Layer 7 of a small transformer language model trained on English Wikipedia (15 layers, counted from 0, width 96).
Take only the direct path to the model's output, skipping the later layers: a vector added to the residual stream pushes a token's score in proportion to its dot product with that token's output vector.

Output vectors of the tokens that the questions are about. A number n stands for (n - 500) times 0.0071.
"ious": 551,466,414,494,495,522,439,530,533,514,480,472,340,546,602,530,546,428,451,370,531,539,751,508,541,363,549,507,457,439,405,585,475,548,433,446,488,385,417,566,499,482,507,429,568,532,524,595,423,450,646,534,579,552,520,359,655,489,572,541,510,379,559,561,509,548,380,514,463,429,583,518,330,578,555,561,638,515,461,575,415,470,495,486,588,485,497,435,378,411,597,448,497,637,378,506
"na": 514,450,441,556,410,414,424,522,610,484,397,560,531,486,556,473,437,426,487,459,453,467,579,537,539,490,506,446,478,491,459,601,506,464,541,519,567,509,498,465,576,475,473,512,473,457,559,486,483,507,513,447,534,499,541,476,544,486,597,555,533,544,612,445,507,465,541,488,423,462,597,515,427,588,450,605,564,468,469,512,551,569,491,498,518,543,439,486,480,508,437,523,518,489,407,382
"ide": 434,443,554,444,421,476,534,616,415,605,463,461,474,634,505,409,591,608,490,403,475,449,517,487,294,457,576,447,580,564,570,479,493,541,450,405,621,431,556,491,528,504,463,475,506,439,497,572,489,575,480,449,399,490,519,448,543,514,516,473,531,505,476,469,347,533,456,486,529,427,456,573,508,575,554,531,530,602,536,454,611,468,567,467,609,449,504,422,390,548,566,461,546,587,472,513
" Award": 603,456,466,422,386,454,532,428,480,526,560,485,570,510,646,542,626,478,423,415,376,487,567,498,397,473,538,594,515,528,455,498,560,503,605,498,465,453,446,545,625,501,434,460,436,541,527,494,401,569,523,520,450,518,567,431,520,494,420,636,436,478,556,571,493,449,524,551,460,450,554,652,395,581,552,583,531,506,409,498,497,411,456,394,509,437,363,464,457,517,663,514,528,477,508,501
"ak": 547,444,501,423,508,483,534,392,490,520,515,559,397,524,535,519,454,507,350,462,504,494,560,467,536,443,450,509,589,531,509,537,541,551,412,614,577,537,493,519,526,517,370,482,541,475,393,517,435,452,567,536,579,506,560,450,441,470,629,449,558,489,531,555,476,512,579,500,510,530,499,513,454,586,570,508,457,534,495,560,444,438,469,494,537,476,509,535,434,457,479,509,488,504,423,456
"et": 512,462,489,526,432,484,557,488,393,510,526,463,529,508,395,558,565,516,484,515,458,497,555,471,572,401,457,476,604,470,526,493,605,578,497,563,417,539,466,500,580,522,405,481,466,395,385,452,470,572,485,492,464,496,560,397,475,486,511,475,460,538,435,577,542,658,538,502,484,428,455,437,373,588,545,569,631,563,530,493,536,478,459,497,480,530,594,515,519,376,511,534,494,515,557,435
"ian": 527,451,480,421,487,494,523,484,508,495,444,425,366,542,470,497,590,486,398,449,417,576,600,404,387,467,626,445,476,461,418,548,448,536,451,528,520,486,390,525,604,429,509,460,615,572,412,595,531,587,566,510,421,500,537,434,596,487,537,475,446,529,489,441,600,556,397,449,493,412,549,523,447,601,595,526,599,580,526,594,480,488,504,465,566,498,557,388,459,440,627,436,588,564,526,437
"elected": 487,401,499,465,455,586,548,399,478,454,574,418,548,544,563,650,623,490,371,328,477,400,624,453,587,578,442,469,383,556,461,485,614,516,436,607,555,400,528,500,547,510,371,393,541,472,461,528,393,590,535,399,385,539,619,441,535,502,423,494,530,462,517,577,561,378,434,446,474,495,565,636,437,561,557,554,545,527,404,428,457,497,558,521,556,467,547,402,413,519,599,540,575,592,587,452
"ist": 554,490,541,556,478,393,643,543,512,462,514,495,462,597,590,555,389,365,405,380,446,475,634,437,342,381,492,510,488,580,436,455,537,499,483,462,534,448,523,462,553,523,593,474,554,428,484,470,483,537,494,460,447,522,574,404,507,481,444,476,560,578,466,489,586,578,444,521,554,467,477,537,379,566,462,533,451,469,510,525,523,532,494,492,562,507,474,479,507,597,623,518,600,572,420,493
"|---|---|": 504,403,539,498,453,515,444,549,427,499,405,441,557,535,498,588,417,453,461,445,439,487,582,476,585,442,554,445,474,425,490,461,570,493,605,562,418,483,537,486,491,437,464,447,580,643,530,464,382,437,669,530,570,534,599,356,449,494,427,560,597,366,496,656,422,571,483,481,577,559,576,625,394,515,471,578,544,544,401,490,505,404,551,412,647,460,455,345,399,529,520,535,587,590,532,472
"shire": 501,484,450,514,331,583,471,554,372,409,359,475,369,609,533,485,498,485,524,453,549,525,611,347,585,410,556,554,362,542,372,549,637,353,534,600,618,442,574,482,527,322,580,363,575,685,486,599,249,523,583,706,352,545,599,331,500,487,500,583,457,470,555,516,471,639,492,450,556,429,656,586,496,594,477,660,546,519,380,421,452,446,475,495,494,511,423,490,450,464,470,615,665,574,297,554
"ct": 477,421,492,474,527,388,564,438,403,549,566,619,531,600,612,482,513,484,485,328,486,490,522,598,599,448,386,537,512,482,579,453,585,396,528,554,419,453,729,553,517,523,379,460,535,583,468,496,497,392,566,470,479,522,557,462,569,515,502,486,462,468,538,533,476,546,566,546,505,518,471,518,348,562,513,486,580,500,459,398,363,473,465,397,637,544,568,337,495,404,519,546,569,566,425,460
"ler": 530,466,513,412,440,519,488,642,422,555,503,516,458,581,553,501,483,548,459,456,539,556,563,493,424,552,534,571,459,531,446,559,517,507,564,542,476,602,578,490,495,315,423,392,548,501,514,537,408,499,586,535,263,518,550,472,490,507,562,484,548,471,485,564,420,475,486,537,583,474,630,462,284,636,586,552,460,518,463,546,479,535,478,521,589,392,437,419,548,489,625,410,428,434,445,440
"ff": 486,411,517,478,540,475,454,554,490,549,545,601,590,598,555,528,446,415,538,382,551,490,586,455,641,449,575,552,456,629,518,483,575,529,505,534,572,469,576,546,548,514,530,418,465,512,422,494,344,514,549,592,379,511,536,460,547,465,467,508,598,471,467,620,427,578,519,556,510,514,460,390,438,536,444,524,537,458,391,396,417,455,401,479,597,473,418,513,447,517,511,553,486,431,348,503
"&": 711,261,443,214,97,470,571,553,301,588,393,363,535,679,699,636,580,563,270,369,344,461,798,326,469,419,722,455,372,555,329,437,751,605,713,580,668,167,721,601,829,158,362,279,662,676,345,527,221,479,792,671,304,673,822,281,587,523,402,595,625,173,860,748,298,525,541,612,446,413,770,788,79,807,611,679,656,523,168,405,288,379,623,366,974,230,393,353,280,216,632,637,653,701,238,331
"ꦴ": 679,258,446,235,131,477,553,546,313,574,413,386,531,669,668,625,566,542,282,371,344,459,779,323,465,429,732,459,379,570,324,433,753,614,717,573,654,202,686,601,822,225,358,285,659,676,349,543,242,470,781,672,321,668,781,288,566,533,398,574,604,191,857,719,309,543,515,600,450,429,748,789,124,795,615,663,657,523,172,437,305,381,608,383,927,240,395,353,303,225,658,635,632,686,234,324
"ꦿ": 711,261,443,214,96,470,572,553,301,588,393,363,536,679,700,636,580,563,270,369,344,461,798,321,469,419,723,455,372,555,329,437,751,605,714,580,668,166,721,601,829,157,362,279,663,676,345,527,221,479,792,672,304,673,823,281,587,523,402,595,630,173,861,748,298,525,541,612,446,413,770,788,79,807,611,679,651,523,168,405,288,379,624,366,975,230,393,353,280,215,633,638,648,702,237,331
"air": 480,424,448,475,477,498,558,500,459,553,432,391,404,508,520,447,478,648,445,478,426,507,536,472,482,513,559,458,624,533,398,448,563,495,412,541,581,517,409,540,442,466,466,483,479,555,452,387,466,565,512,491,354,506,502,463,495,535,544,530,644,502,538,500,418,560,497,498,522,504,485,543,411,574,573,504,640,529,490,588,498,346,527,534,632,521,488,461,470,590,483,512,517,571,461,535
" are": 508,512,533,468,426,490,570,621,440,500,452,510,563,525,525,607,478,440,499,451,536,472,452,506,519,460,621,507,455,575,559,523,437,551,594,535,570,466,512,522,466,445,432,481,576,498,391,416,510,527,589,498,470,521,511,455,497,524,490,462,543,463,604,510,445,526,599,538,401,378,486,477,477,589,541,507,603,508,453,463,442,459,543,490,473,402,535,482,426,524,491,527,457,554,398,435
"^": 575,424,586,505,387,547,566,519,479,525,503,439,551,511,483,531,507,451,458,484,513,516,610,418,438,486,612,455,489,448,439,460,530,468,577,529,555,486,520,588,540,413,419,468,502,514,537,523,460,513,600,545,470,534,570,436,493,535,445,483,565,408,580,575,362,501,503,569,544,479,513,563,422,521,428,440,553,474,528,490,465,515,496,507,579,489,437,415,496,379,640,493,485,568,376,474
"int": 515,394,528,450,397,492,567,476,581,554,540,506,409,538,666,464,595,577,433,552,464,465,595,475,454,427,520,387,560,393,564,526,593,537,563,418,561,412,548,408,546,390,320,382,543,522,605,481,567,542,548,492,449,498,571,464,565,534,468,501,486,475,660,660,401,407,569,420,583,489,502,546,483,562,515,581,492,541,446,432,436,438,442,431,535,493,534,456,491,519,585,458,398,550,411,480
"lic": 501,424,540,423,503,590,546,530,492,498,501,434,511,473,659,391,491,598,507,491,496,516,576,509,375,480,439,446,458,541,414,554,563,560,561,517,460,412,541,539,494,423,306,525,458,501,402,525,491,612,497,477,457,515,592,497,574,506,514,536,574,501,490,505,470,511,451,485,526,501,578,518,318,621,561,487,590,428,466,414,578,487,469,506,629,458,518,541,491,480,566,460,551,478,461,370
"if": 457,457,472,542,497,510,591,440,500,441,544,388,496,537,518,599,480,420,466,455,631,456,681,486,433,459,520,505,559,401,477,447,563,490,590,497,484,465,496,553,506,548,551,459,517,473,461,413,454,426,512,470,461,503,524,443,389,514,532,457,500,523,524,495,466,439,441,519,556,381,562,586,405,596,558,378,574,600,527,587,494,505,582,605,509,456,512,494,439,465,497,509,572,531,483,511
"aged": 438,447,520,504,409,558,396,501,573,437,411,518,600,567,487,572,574,463,391,499,444,353,661,501,536,493,535,524,369,364,438,522,576,572,564,529,638,360,562,486,499,544,515,475,580,605,468,447,304,541,432,479,447,520,613,362,443,515,468,616,536,415,432,557,464,434,504,437,441,410,544,602,338,609,507,598,488,641,424,604,369,531,438,559,664,459,588,396,446,533,629,599,492,568,474,501
"fer": 477,440,445,465,473,504,496,538,507,541,553,544,623,600,444,515,434,511,398,533,381,376,516,403,499,579,551,454,384,514,409,564,471,531,620,466,425,452,564,589,448,422,396,461,526,523,567,489,474,528,432,528,439,519,605,550,419,488,549,522,510,481,560,541,454,469,447,539,578,397,528,440,486,658,494,466,639,495,431,595,582,497,590,455,631,452,460,491,515,453,501,553,521,457,508,447
" |": 422,456,549,565,498,616,449,453,521,559,507,477,452,485,454,559,427,504,532,481,483,533,420,523,538,533,464,520,499,585,524,405,453,576,515,502,432,544,480,524,525,474,584,574,445,470,595,518,566,482,612,549,521,478,566,424,461,447,516,490,507,448,483,439,542,514,467,443,506,511,523,558,519,435,466,445,444,521,556,501,461,547,479,522,488,501,475,462,514,509,459,518,424,507,559,431
"ident": 494,382,462,466,473,537,472,556,400,508,416,419,565,639,615,579,433,565,488,430,400,468,597,441,496,415,496,517,563,425,495,441,526,375,603,442,491,465,549,501,503,498,482,391,529,458,459,524,534,580,542,467,357,517,563,458,450,569,511,548,535,483,602,533,498,508,488,498,465,505,563,592,430,565,573,584,571,473,505,444,553,477,525,427,603,535,547,444,291,505,597,482,433,680,440,507

Each question shows what one neuron of this layer's MLP adds at an activation of 1. A number n stands for (n - 500) times 0.0014.

n207: 475,619,505,629,565,457,533,445,548,479,506,438,547,333,312,586,557,520,522,554,449,634,446,421,557,409,584,358,456,669,480,523,383,523,521,544,714,369,614,316,380,605,615,527,494,397,588,520,565,470,493,597,471,560,547,438,532,418,415,623,485,464,450,473,375,601,425,411,487,580,565,610,442,581,480,540,386,624,478,437,349,462,358,525,439,454,367,509,640,477,455,555,496,473,522,474
Which of these tokens does it push down most? "ident"

n149: 438,419,473,515,376,435,480,599,344,537,439,532,546,621,441,497,686,556,503,463,351,620,618,508,539,447,501,419,723,528,544,481,520,562,603,683,318,383,531,698,552,587,552,363,497,513,470,480,638,333,400,379,427,401,597,676,672,434,400,473,560,328,422,456,465,539,588,526,501,503,457,399,443,418,535,502,506,540,484,409,396,485,537,540,517,659,366,614,651,461,598,424,427,451,419,534
Which of these tokens does it push down most? "shire"

n53: 626,421,584,601,624,530,384,547,458,442,415,543,577,559,487,404,485,561,517,225,483,461,521,529,673,464,660,678,440,623,592,551,607,458,538,403,464,446,524,633,526,354,331,524,419,523,404,372,599,442,527,515,465,421,401,554,526,434,668,478,490,588,462,431,368,608,528,446,518,611,357,748,428,610,607,304,468,519,464,464,353,534,397,364,434,505,503,327,583,541,491,424,592,748,504,502
Pushed up most: "ct"

n37: 467,498,507,639,521,374,526,636,550,468,525,523,540,536,480,559,406,516,575,562,536,607,481,505,502,443,328,554,537,644,521,457,535,469,564,613,597,577,443,624,419,394,553,421,513,604,661,478,287,412,475,496,423,372,512,305,579,541,398,381,516,524,453,524,534,491,558,423,468,541,502,523,446,493,409,406,373,579,427,554,590,454,505,590,482,403,558,394,577,375,579,350,482,497,527,639
Pushed up most: "ler"

n138: 546,304,612,489,499,328,488,548,503,702,541,422,714,615,518,293,477,514,452,318,584,243,813,446,507,403,435,517,431,530,414,557,619,451,564,518,533,467,496,460,588,443,557,534,518,546,574,483,519,532,451,571,524,562,481,635,458,356,526,358,580,280,550,604,560,350,523,393,521,533,487,410,435,473,498,573,668,469,427,398,540,479,479,526,484,575,542,506,427,493,367,372,566,598,476,542
Which of these tokens does it push down most? " |"

n195: 523,481,514,564,442,447,497,493,419,560,478,372,381,485,481,578,461,378,578,431,592,535,673,391,474,638,423,528,465,373,508,621,503,506,351,593,613,573,418,482,451,577,423,478,508,610,681,336,502,502,443,442,598,392,562,572,477,438,473,509,547,518,586,443,535,497,515,604,460,539,571,574,693,472,449,363,412,647,589,448,454,478,360,584,531,503,572,544,490,369,390,585,489,475,433,598
Pushed up most: "if"

n140: 445,447,610,426,408,420,601,492,422,538,500,528,499,661,403,432,535,627,616,343,470,541,615,493,456,394,429,576,379,498,420,666,683,648,443,477,588,494,569,488,580,727,468,376,378,604,595,337,430,466,275,478,221,415,435,402,510,500,416,500,569,471,516,583,365,479,434,441,487,570,499,560,546,496,651,475,625,547,472,502,568,370,480,492,440,533,608,417,737,680,544,480,379,708,351,675
Which of these tokens does it push down most? " |"

n27: 375,592,477,514,380,468,449,553,562,559,410,500,462,628,416,525,600,529,455,468,589,550,547,442,461,483,359,408,570,550,513,497,464,500,592,521,610,585,550,641,529,517,505,507,576,481,376,539,493,596,567,443,528,417,499,502,443,516,541,404,509,516,485,426,421,634,568,442,442,521,435,437,459,512,494,265,472,542,513,371,673,542,400,546,416,442,394,423,457,685,485,514,521,560,493,544
Which two tokens does it push up most, strongest first? "ide", " are"

n246: 544,462,555,618,415,388,458,527,478,362,534,381,232,330,706,542,473,483,602,442,518,493,445,500,564,575,579,441,494,288,486,602,473,510,444,391,414,398,462,571,550,566,495,524,527,560,492,554,584,627,471,475,439,559,532,393,509,444,509,415,477,629,570,460,627,398,434,625,416,410,593,501,568,475,481,613,627,497,463,654,633,528,517,565,521,556,563,427,493,343,492,402,606,412,501,415
Which three tokens does it push up most, strongest first? "ian", "ious", "na"

n117: 447,492,379,446,435,588,478,482,510,432,403,484,553,598,472,552,464,514,560,482,519,487,550,583,507,380,546,613,427,386,518,512,551,500,382,331,409,290,540,536,442,488,568,405,415,502,528,524,481,506,579,432,540,357,530,536,454,577,599,419,438,594,424,586,378,538,517,520,578,515,503,587,656,586,572,434,574,562,346,483,470,362,471,549,595,656,494,505,567,549,424,400,607,560,469,455
Pushed up most: "shire"

n112: 472,554,599,478,560,354,684,470,276,424,675,483,445,386,372,440,494,479,541,530,396,604,430,410,391,453,452,432,453,558,588,412,615,606,404,603,582,563,412,556,419,514,632,411,425,422,581,419,342,574,536,554,487,560,427,515,471,756,450,504,573,604,494,438,511,634,420,562,609,513,313,546,558,532,512,476,554,630,598,514,325,443,614,589,614,426,431,495,471,499,504,614,518,505,452,397
Pushed up most: "air"

n211: 427,508,576,562,424,351,464,558,652,489,485,350,525,598,543,492,460,527,397,531,559,550,430,594,349,585,381,530,451,560,439,538,609,375,518,423,595,433,557,403,566,521,634,367,520,610,471,453,602,526,540,414,648,481,600,576,494,492,401,597,577,430,405,515,549,455,391,478,577,517,372,492,466,461,672,480,534,500,514,477,432,568,369,423,520,561,527,579,406,431,666,543,512,424,455,393
Pushed up most: "ist"

n196: 492,488,643,688,377,389,389,615,447,640,445,487,405,317,324,443,413,535,548,474,482,522,700,481,535,441,471,408,559,433,501,539,443,496,624,508,632,590,627,491,528,527,448,499,581,470,382,600,448,444,624,454,585,480,554,427,510,400,628,532,644,432,297,470,518,637,553,542,533,542,482,521,448,587,392,543,456,466,392,611,476,402,489,422,426,446,368,568,676,536,420,471,423,595,489,572
Pushed up most: "|---|---|"

n215: 443,440,519,505,570,436,637,488,375,526,387,573,476,476,541,353,451,497,445,553,588,513,412,626,447,511,419,491,538,506,523,483,519,481,389,428,503,475,522,431,387,487,629,463,462,437,564,509,416,368,445,453,551,458,519,336,368,481,367,610,380,395,546,657,724,434,715,555,405,370,446,492,505,633,596,591,623,402,603,519,538,730,538,613,576,496,600,573,487,448,581,505,501,514,438,502
Pushed up most: "ct"

n217: 479,571,577,527,401,370,546,541,482,501,541,495,606,508,510,550,496,617,490,571,535,524,562,414,551,532,535,573,629,558,395,285,496,519,385,545,437,268,502,514,540,520,564,297,572,595,528,401,633,464,488,455,544,556,393,582,408,527,568,440,554,610,503,399,480,675,416,521,488,601,460,571,477,509,488,488,504,421,522,540,609,558,351,331,526,465,317,465,460,523,482,549,528,336,508,600
Which two tokens does it push up most, strongest first? "ist", "air"

n228: 474,435,398,376,507,407,503,458,378,565,425,612,562,406,507,456,512,573,589,390,486,401,566,447,278,549,528,451,469,604,370,444,564,437,627,238,528,510,477,743,518,476,562,563,391,360,590,596,562,645,395,647,369,423,428,565,468,504,609,559,433,533,256,641,486,453,573,733,346,660,569,491,380,520,537,532,442,445,591,509,649,542,472,553,440,618,371,572,581,544,585,694,487,288,413,383
Which of these tokens does it push down most? "|---|---|"

n22: 313,244,558,493,527,494,548,362,489,567,386,473,499,588,428,558,559,562,505,543,446,433,475,611,277,517,386,510,452,394,583,486,471,598,623,475,576,555,360,553,756,441,353,673,379,460,478,553,637,456,528,450,410,644,385,644,556,522,600,494,541,521,539,273,401,577,482,667,462,450,455,519,509,422,435,476,398,681,549,573,551,526,551,534,275,530,585,448,498,619,437,411,614,615,387,650
Pushed up most: "ide"

n41: 742,480,440,447,540,414,520,391,536,429,415,694,354,526,537,684,407,546,352,568,487,677,322,577,545,526,450,552,634,591,490,489,391,323,427,590,413,670,585,390,681,721,427,565,417,404,463,557,604,440,513,495,553,499,493,464,451,415,577,612,615,546,575,430,297,468,461,590,629,405,552,479,528,520,354,610,394,528,534,405,408,383,413,529,422,522,538,494,614,412,482,350,461,546,396,591
Pushed up most: "ak"

n194: 418,480,547,518,501,412,488,472,412,304,502,315,609,638,382,587,521,466,386,396,259,420,623,499,428,560,512,344,426,431,595,466,588,320,580,568,562,281,455,433,547,417,466,646,414,541,612,440,380,518,593,484,628,616,510,679,584,489,455,475,310,596,484,508,578,420,443,535,500,714,485,464,511,339,678,466,713,444,763,434,335,514,553,596,731,352,443,525,280,539,392,696,745,566,519,455
Which of these tokens does it push down most? "ler"

n64: 549,541,584,533,510,458,403,491,641,477,516,526,383,478,530,475,591,558,477,487,444,647,481,377,482,542,413,450,586,332,514,564,381,573,532,413,434,514,581,358,495,474,520,592,529,552,491,476,464,503,605,466,427,567,655,566,325,466,573,590,592,531,627,541,355,542,516,499,552,415,466,539,468,533,336,566,481,529,428,371,569,519,389,583,494,496,481,386,474,568,563,339,503,496,506,536
Pushed up most: "int"

n192: 371,412,640,585,534,489,421,431,506,450,502,611,532,556,454,674,594,521,539,553,455,506,286,459,462,529,623,468,479,424,511,529,582,363,461,520,546,528,441,525,497,443,395,374,502,614,410,429,536,485,573,527,465,440,481,354,720,501,356,477,386,529,486,463,704,484,553,425,488,511,532,494,541,509,542,552,533,652,353,478,483,517,493,400,462,416,496,658,533,384,458,633,498,686,695,391
Pushed up most: "elected"

n105: 461,486,511,522,579,591,474,576,385,579,484,472,459,444,510,507,564,526,588,485,534,551,519,492,363,413,552,491,424,548,571,614,417,603,361,370,579,640,362,545,363,447,585,517,392,542,574,358,472,504,422,470,548,374,470,625,447,617,615,519,442,436,508,399,444,594,594,523,610,563,531,479,609,474,518,453,424,460,544,330,571,565,485,426,523,430,490,413,625,502,639,490,492,436,484,477
Pushed up most: "ide"

n91: 565,287,539,440,707,399,686,440,597,587,515,296,553,529,335,305,496,486,504,303,485,612,350,528,575,438,684,532,335,296,260,437,445,685,543,420,576,548,427,457,464,443,523,456,581,700,380,508,637,577,498,475,423,656,477,584,514,330,589,650,537,406,509,623,524,513,679,509,413,420,488,489,597,556,386,404,465,363,582,620,566,447,452,554,646,455,448,420,507,651,513,498,559,502,533,582
Which of these tokens does it push down most? "et"

n162: 524,554,421,612,378,544,460,560,718,564,489,499,591,450,419,645,740,576,558,513,620,639,425,433,505,426,389,526,532,412,539,419,517,456,583,441,620,424,501,489,540,546,455,456,599,458,384,480,533,511,536,384,543,581,590,435,543,528,654,540,451,640,537,530,548,353,549,358,482,665,370,564,520,537,460,334,600,566,552,622,496,410,456,421,454,285,294,303,355,526,320,531,507,326,605,455
Pushed up most: "if"

n169: 427,601,374,528,482,547,356,688,434,368,633,461,412,537,536,593,573,484,589,388,455,506,377,674,630,552,419,600,476,409,700,608,331,432,608,498,531,486,430,475,461,412,506,516,380,533,552,602,516,496,493,581,458,368,559,585,567,475,473,453,413,443,466,543,409,549,532,576,585,622,552,397,194,407,747,503,466,470,426,430,487,695,437,495,533,475,530,472,612,441,403,565,561,437,448,454
Pushed up most: "ler"

n8: 433,553,512,600,615,395,480,317,542,479,661,370,611,560,439,256,475,584,564,639,529,504,668,272,547,656,707,468,609,356,463,501,480,512,347,406,582,550,472,455,729,502,447,445,390,507,400,449,503,586,316,510,468,613,380,608,548,505,607,568,542,528,479,571,499,464,605,624,299,609,672,520,471,349,550,385,540,628,478,576,370,560,517,453,591,389,542,488,488,356,383,546,351,395,550,459
Pushed up most: "air"

n114: 449,428,406,556,525,380,386,573,560,231,552,442,461,469,522,539,645,376,441,496,374,448,623,546,572,446,476,485,454,487,671,566,591,390,524,574,463,467,469,465,530,512,571,539,364,587,619,470,340,479,438,534,538,394,547,483,392,515,506,662,614,512,436,487,467,463,457,532,581,546,377,367,750,483,416,600,587,629,478,543,529,468,528,520,548,378,619,474,393,514,510,512,347,574,729,619
Pushed up most: "aged"

n190: 641,395,516,449,591,535,626,602,407,541,396,480,433,482,540,504,604,510,435,584,543,443,483,554,372,532,290,455,597,465,537,672,558,504,473,479,540,529,453,650,457,426,677,306,507,455,368,524,581,574,484,491,536,636,459,514,624,367,455,528,578,525,358,600,559,441,490,357,547,586,451,437,381,620,555,404,437,407,510,591,515,508,402,569,497,431,527,589,477,489,554,375,501,508,510,487
Pushed up most: "lic"

n197: 394,380,280,396,501,522,521,404,479,556,458,589,513,642,438,464,450,395,557,529,607,455,541,511,397,570,516,540,297,612,427,639,452,391,549,670,489,397,238,317,591,433,567,604,594,555,578,558,540,456,603,574,445,597,428,466,439,556,558,400,534,670,460,477,468,576,612,486,454,488,533,505,608,536,439,625,490,526,446,402,690,451,432,477,389,567,405,491,567,701,390,544,527,377,436,518
Pushed up most: "shire"

n248: 601,298,386,465,577,576,543,564,584,529,531,595,449,525,452,469,543,459,558,530,592,463,441,309,453,461,564,589,403,570,553,437,408,500,608,540,484,531,496,417,461,571,591,559,437,640,403,655,493,648,618,517,384,523,643,380,318,482,604,455,642,414,389,388,514,804,522,446,461,581,534,512,334,484,432,356,544,489,404,540,579,415,476,370,364,573,628,360,477,586,533,575,475,412,411,584
Pushed up most: "shire"

n76: 535,600,366,410,473,456,483,626,643,421,509,494,486,398,524,502,677,481,478,309,444,533,440,484,464,586,568,489,533,598,481,205,440,598,603,445,432,380,447,534,509,431,540,707,481,481,676,510,391,578,545,537,468,407,500,374,500,578,547,535,410,640,502,451,557,440,463,537,642,310,459,507,454,422,365,537,512,516,636,532,594,654,382,414,452,486,479,566,518,554,723,513,475,626,414,515
Which of these tokens does it push down most? "ak"

n32: 552,472,513,583,360,538,566,441,562,237,723,538,546,487,583,466,462,615,563,587,638,435,531,471,432,515,400,381,569,449,462,555,469,567,499,428,479,365,384,583,510,603,462,454,635,615,510,448,406,436,587,477,535,520,483,526,432,453,612,533,486,448,659,784,508,475,492,458,469,437,660,561,492,463,474,503,470,384,539,505,549,415,476,513,504,500,506,528,422,428,555,397,439,481,533,326
Which of these tokens does it push down most? "ide"

n67: 538,398,446,413,573,485,425,566,366,485,568,472,504,564,537,322,701,486,478,494,497,716,522,508,515,534,318,581,512,571,716,419,424,413,367,572,580,364,389,469,513,466,482,579,381,572,472,353,629,480,592,506,497,442,458,494,480,575,539,410,551,661,446,493,590,613,501,480,598,450,579,396,444,666,438,475,425,469,459,517,551,608,534,532,556,443,453,448,473,497,571,501,516,472,531,420
Which of these tokens does it push down most? "aged"

n4: 399,438,669,337,524,560,477,487,493,436,457,448,408,721,427,589,592,529,532,475,506,623,595,481,550,371,586,366,461,408,420,535,491,627,509,668,554,361,403,524,500,646,560,399,476,446,520,522,683,419,617,461,573,715,425,605,559,517,440,465,265,478,509,568,394,510,505,469,554,329,340,348,591,477,570,618,402,303,432,562,624,538,524,497,530,575,338,450,535,479,526,485,517,536,603,325
Which two tokens does it push up most, strongest first? "ian", "ious"

n220: 576,315,574,617,536,314,627,557,395,374,512,501,418,413,458,540,417,526,374,519,456,446,478,503,487,628,388,499,582,390,361,281,749,360,553,468,592,551,464,430,437,449,302,674,535,471,602,558,529,564,585,352,474,572,454,634,326,599,517,441,521,572,620,565,484,540,514,668,474,413,544,359,593,518,457,519,444,500,459,579,573,512,623,311,402,408,592,509,609,575,407,552,699,465,500,503
Which of these tokens does it push down most? "ious"

n139: 398,440,441,428,459,412,605,340,647,538,549,592,595,432,554,587,393,509,481,506,430,494,424,508,421,525,555,567,405,651,527,378,545,601,488,520,605,557,552,534,403,550,548,616,429,456,573,529,705,540,639,424,566,485,409,520,448,461,397,576,342,573,512,412,418,572,611,472,533,431,402,469,507,456,499,436,445,530,603,491,503,340,459,486,721,460,517,329,538,524,447,590,449,543,538,391
Which two tokens does it push up most, strongest first? " |", "ct"

n95: 294,491,655,468,577,383,593,512,468,558,411,488,488,574,460,499,419,445,487,431,521,442,502,573,815,553,469,493,455,512,465,431,523,516,525,423,355,473,592,489,446,564,466,314,409,546,426,544,520,488,454,434,429,663,491,653,577,564,570,560,600,580,392,515,489,567,521,482,397,270,656,486,542,557,501,514,514,328,490,612,350,525,620,629,464,609,348,513,429,405,469,579,490,345,466,602
Pushed up most: "ff"

n134: 525,497,455,549,532,528,679,455,742,622,417,396,496,563,432,445,439,480,488,384,558,585,582,461,525,586,602,522,415,375,428,530,468,545,509,339,500,525,515,493,434,468,609,512,550,738,460,424,486,385,669,495,610,436,256,430,551,487,603,508,545,511,416,371,509,502,516,384,562,571,701,627,516,499,512,474,514,495,633,490,455,478,416,544,496,426,327,414,420,590,441,415,479,387,576,459
Which of these tokens does it push down most? "et"

n35: 504,418,366,582,517,439,552,463,510,544,523,443,447,499,518,497,496,450,434,571,531,467,602,302,759,472,507,501,461,428,423,529,581,468,509,667,440,590,351,491,556,570,439,405,519,679,696,301,568,533,645,502,522,545,494,501,428,450,343,536,593,681,463,549,484,610,427,478,644,605,527,452,323,466,433,502,430,254,523,613,475,283,496,511,554,545,483,329,431,582,606,464,510,523,547,569
Which two tokens does it push up most, strongest first? "|---|---|", "air"

n43: 484,472,596,462,549,514,503,566,618,566,569,437,505,493,296,322,403,498,396,594,427,463,603,426,496,516,565,368,451,571,604,527,397,544,521,459,664,651,476,502,527,367,493,575,559,443,441,603,571,363,502,475,743,488,337,541,431,523,343,500,706,512,415,332,433,525,545,385,491,417,331,661,452,610,608,567,427,542,568,459,551,534,562,484,341,506,478,464,515,401,492,478,596,626,531,505
Which two tokens does it push up most, strongest first? "ide", "ian"